Layer 10 of a small transformer language model trained on English Wikipedia (17 layers, counted from 0, width 96).
A neuron's activation on a vector x is GELU(weights . x + bias), where the dot is the dot product.

Input weights of the MLP neurons that the questions are about. A number n stands for n times 0.0069.
n37 (bias -0.020): 19 39 -21 8 12 -1 9 -34 -14 -4 30 0 44 -15 20 -19 36 -4 -47 1 -41 -12 -30 6 34 -7 -7 -12 28 -34 -73 -15 44 56 24 -27 -4 -9 -26 17 -1 -1 20 -33 3 8 -11 -1 27 7 -1 4 15 -32 9 -36 -10 -8 -13 -1 19 -12 -5 18 20 16 -36 -10 45 -46 -36 -14 -12 -7 17 20 35 -4 0 26 -2 -21 49 -13 9 -29 27 1 49 -7 -4 -20 -7 4 -8 8
n115 (bias -0.012): 12 30 -7 -4 15 21 -7 -29 -3 -5 23 6 14 -19 13 -12 -6 30 -27 5 -13 -22 -13 -2 1 -11 1 -1 27 -12 -13 -12 -9 -9 -29 10 12 4 16 -23 28 -10 11 4 10 1 -14 16 -6 1 8 3 2 2 10 -24 19 -1 -8 8 -5 -20 -23 -16 -15 27 -17 13 11 17 4 15 11 -18 -12 0 8 -21 12 -12 10 -4 17 0 -8 28 11 17 14 0 8 -27 -17 12 -39 -27
n241 (bias -0.019): -1 -19 4 -38 -2 -8 9 9 19 -45 20 22 26 -21 26 10 -16 9 6 15 -25 18 -33 4 13 -41 12 -1 34 -10 44 -1 -5 -7 -11 27 7 7 14 -23 22 40 15 2 4 -20 -25 -7 -30 1 60 -6 -6 29 33 1 -2 -10 -11 26 11 -8 -28 -19 -3 11 -9 25 -31 -17 25 16 26 16 -57 -10 -10 2 0 -3 -3 -9 -15 -14 -26 -16 8 9 16 3 -37 -19 10 -22 -25 16
n263 (bias -0.030): -14 -37 -14 7 57 -1 20 7 4 -32 -27 13 14 -31 -18 8 55 -13 24 -16 24 -12 16 8 18 -33 1 -5 -27 13 -32 12 44 3 -46 -15 46 45 -21 0 7 -13 -24 0 18 -21 -9 -48 1 -41 -23 -8 15 -22 16 0 31 46 -1 13 -12 43 -7 18 10 28 -8 -23 14 2 -24 42 1 -8 -5 45 -1 -39 13 17 -43 -21 -16 -61 31 20 1 15 16 -16 16 -29 -43 9 1 -4
n322 (bias -0.018): -21 -6 25 -12 -12 20 12 -9 23 21 6 5 14 -7 -20 -24 52 -17 -7 10 3 -18 -8 -32 94 -22 21 28 -15 -36 34 -39 -1 -31 -39 22 43 -23 -19 -10 2 10 37 20 22 -9 -15 36 21 -20 41 -32 -13 8 56 -36 7 -19 -9 8 -10 -11 -46 -2 8 50 22 -21 -10 -68 22 -22 -38 7 -28 17 39 -13 50 -31 16 -27 -6 -1 -15 -5 4 25 -19 -29 -9 19 38 2 2 -30
n475 (bias -0.020): -14 22 17 19 1 -20 -35 -14 26 -18 -22 15 -12 20 -14 8 1 -33 -6 11 2 -10 -25 10 -2 -10 -30 -23 -4 -2 -28 21 14 20 -22 32 8 -31 32 -39 6 2 -3 -10 -11 -9 0 -23 16 -25 28 33 33 23 -5 18 31 19 15 44 -16 4 -9 -2 -10 36 27 15 6 -2 -25 -41 -3 -11 -7 34 10 8 -23 5 -32 9 -15 -6 10 -6 -10 3 33 -13 -18 18 -7 -4 -20 2
n555 (bias -0.043): -2 36 23 15 15 -45 1 -23 -22 20 -19 14 16 23 -26 -41 22 4 -35 11 -30 -3 -3 -13 -13 -16 13 -11 34 19 -23 -4 42 21 -21 7 -15 -2 -12 -22 25 -5 -49 -21 29 -11 -4 6 35 31 -13 -23 -16 -39 38 12 29 50 -21 32 -11 14 -17 -39 11 -12 -2 29 -27 30 -26 7 15 -41 27 -7 -34 41 22 31 31 -10 -40 27 -2 -23 -66 53 53 3 11 -23 -2 -39 13 10

Each question shows a token from some text and the vector x that enters the MLP there. A number n stands for n times 0.045.

" pro": 9 -25 -29 -10 30 2 1 42 -61 17 45 41 -8 -5 -12 1 -22 -24 29 54 -14 -6 30 -18 5 -18 -6 12 1 -19 -30 -16 42 -62 10 -17 14 -7 7 18 -13 -17 44 -22 1 -22 5 -31 6 30 6 26 -14 39 -16 6 8 33 33 15 10 1 15 5 -25 -1 -17 -2 -3 36 -5 -22 11 -24 -7 -21 -4 19 -20 -14 -7 7 24 12 -21 16 16 -34 -4 3 -35 18 1 -12 -14 -12
Which neuron fires most, and how strongly? n241, at about 0.12

"ma": 23 19 -16 21 16 -21 -2 54 -32 29 52 37 -33 6 -25 22 -12 -6 62 38 -9 7 13 3 7 14 -41 12 -33 13 -27 -26 -21 -8 17 -18 32 -5 -25 12 -15 7 34 -17 -5 6 -18 3 8 -11 17 22 -13 -5 -11 -2 -1 15 12 27 12 -11 0 31 -12 -26 -18 2 -4 21 -23 -19 -36 -15 -15 -47 -26 6 -29 -11 8 16 29 -3 29 -1 43 -16 -16 -8 -25 -13 17 11 -46 3
Which neuron fires most, and how strongly? n37, at about 0.067

"ult": 26 -4 7 7 28 18 32 27 -43 57 16 -6 -37 24 -16 7 -7 25 13 -3 0 26 10 55 -4 14 -13 1 16 -37 -11 -9 12 -34 2 -11 3 27 -16 -18 -28 -27 2 29 27 -18 -32 14 8 47 -12 -3 1 20 -17 -27 9 26 5 7 5 11 7 2 -42 0 -8 7 -2 17 10 -21 8 -19 -28 -9 -45 -1 -34 20 33 22 8 -8 -4 -4 13 -40 -20 -21 -18 30 -22 -14 -18 -42
The neuron with the highest activation: n115

"able": 20 17 -36 16 55 -29 -2 52 -8 -8 19 -16 -27 23 -11 5 -2 -17 24 -1 -15 -22 23 -7 25 3 -56 -2 1 -16 -6 -1 2 -32 24 -11 12 2 -9 -5 8 -24 28 -38 -16 12 -2 29 23 15 -25 25 -5 18 7 55 -8 23 27 14 2 4 17 -4 25 -5 29 -25 -22 32 9 -10 1 10 -22 0 -20 -1 -35 -13 -3 7 3 14 49 -2 -8 -30 10 -12 -12 14 -27 -11 -63 -39
Which two neurons fire most, strongest first? n475, n263

" re": 8 5 3 32 54 -19 10 4 -60 31 40 26 -21 15 -24 -6 27 21 45 59 -7 -3 20 -4 -5 -33 -25 -21 -29 -31 -14 4 34 -48 -11 -23 -2 -23 0 -11 -14 -21 23 -12 -5 0 -1 5 6 -3 -13 16 -14 10 -12 17 20 38 9 16 4 7 4 2 -2 -6 -14 3 -22 36 18 4 1 -51 -17 -36 -13 21 -32 3 -13 18 11 9 -15 5 0 -43 10 21 5 26 -3 -10 -37 15
Which three neurons fire most, strongest first? n555, n475, n263

"S": 15 9 -14 -3 29 6 -5 25 -13 24 20 -19 -59 -8 -22 -1 -6 11 2 22 7 15 48 1 -11 7 11 -26 -25 -37 19 -46 19 -35 14 -11 10 14 1 -20 -32 14 17 11 6 -12 21 -21 3 9 25 40 -22 20 -49 8 29 4 -12 14 -2 -24 19 -16 24 -30 -9 22 4 47 2 -32 -23 -45 -24 -11 -4 39 -15 2 8 17 13 -22 0 13 -2 3 -21 20 -22 56 -5 4 -36 -13
The neuron with the highest activation: n475

"el": 6 -6 3 0 53 -26 18 39 -37 31 9 -15 -20 13 -38 3 38 33 58 7 -10 6 14 8 -3 -27 -10 -32 7 4 -8 4 -20 -31 31 -14 8 19 -15 -14 11 -35 -13 0 22 -19 13 40 -46 26 -9 5 -20 15 29 6 5 -20 7 -11 5 -9 -4 16 25 -16 -18 3 -29 12 10 -34 14 -17 -4 -56 -6 -1 -16 -18 15 39 28 21 26 11 -29 -12 5 -3 -48 10 33 2 -21 -25
The neuron with the highest activation: n555

"\n": -5 16 12 0 59 7 23 29 -14 23 25 -11 -29 -6 10 10 4 16 29 38 0 -11 -11 -7 28 0 11 -15 10 -61 16 -15 5 -43 19 -26 -4 11 -3 -32 -21 7 17 -3 3 -14 -25 -14 29 7 -14 3 -24 41 15 21 40 -14 34 17 28 -25 24 4 1 -8 -15 14 -5 48 15 -15 -26 -31 -30 -29 -3 -26 -48 -3 -9 -3 -8 3 22 9 18 4 -22 12 -40 9 -18 -12 -42 -19
Which neuron fires most, and how strongly? n241, at about 1.5

"e": 1 9 6 3 39 -6 10 33 -7 -22 66 -21 -21 -2 -39 9 4 21 13 28 -16 -23 19 -8 5 -20 -8 52 -40 0 -7 -13 5 -32 36 -31 9 -11 24 -6 25 12 20 -4 26 -5 -16 13 -12 -7 19 24 12 28 -24 6 3 1 -2 12 24 11 -7 27 5 -52 -6 22 -3 -6 -15 -31 -21 4 -1 -22 3 39 -33 -8 -29 10 54 36 13 -45 7 -22 -19 -11 -20 15 1 -30 -40 -45
The neuron with the highest activation: n241

"c": 0 23 4 13 12 -1 14 5 -15 37 50 9 -19 22 -39 -12 -14 44 16 18 21 -4 23 14 -1 6 -22 -36 15 -58 -3 -31 13 -14 -9 -52 3 8 -10 8 -42 -10 -15 -18 39 0 -8 -4 30 7 1 23 -33 28 -16 -20 8 2 6 24 1 10 17 -6 -13 -25 -9 38 19 39 -8 -9 -6 21 -22 -25 3 56 2 18 -11 -13 24 37 5 -2 7 -20 -18 -32 -26 -5 -17 -5 -49 -38
Which three neurons fire most, strongest first? n115, n555, n37

" the": 4 12 -15 31 76 -24 25 23 -12 33 17 1 -19 1 -3 5 4 -5 18 25 -18 -25 16 -9 19 2 -27 -14 -26 -26 -14 -10 60 -19 6 4 -6 -1 8 -17 -36 -49 28 -27 -8 6 -2 15 26 5 -7 22 -26 37 -37 -6 30 13 26 -7 13 4 29 -5 -1 10 -4 -15 -5 16 -12 -18 -13 -2 -12 -22 -9 -2 -23 16 4 -8 17 -16 -21 23 7 -10 15 -5 -58 60 -13 -14 -26 -18
Which three neurons fire most, strongest first? n475, n37, n263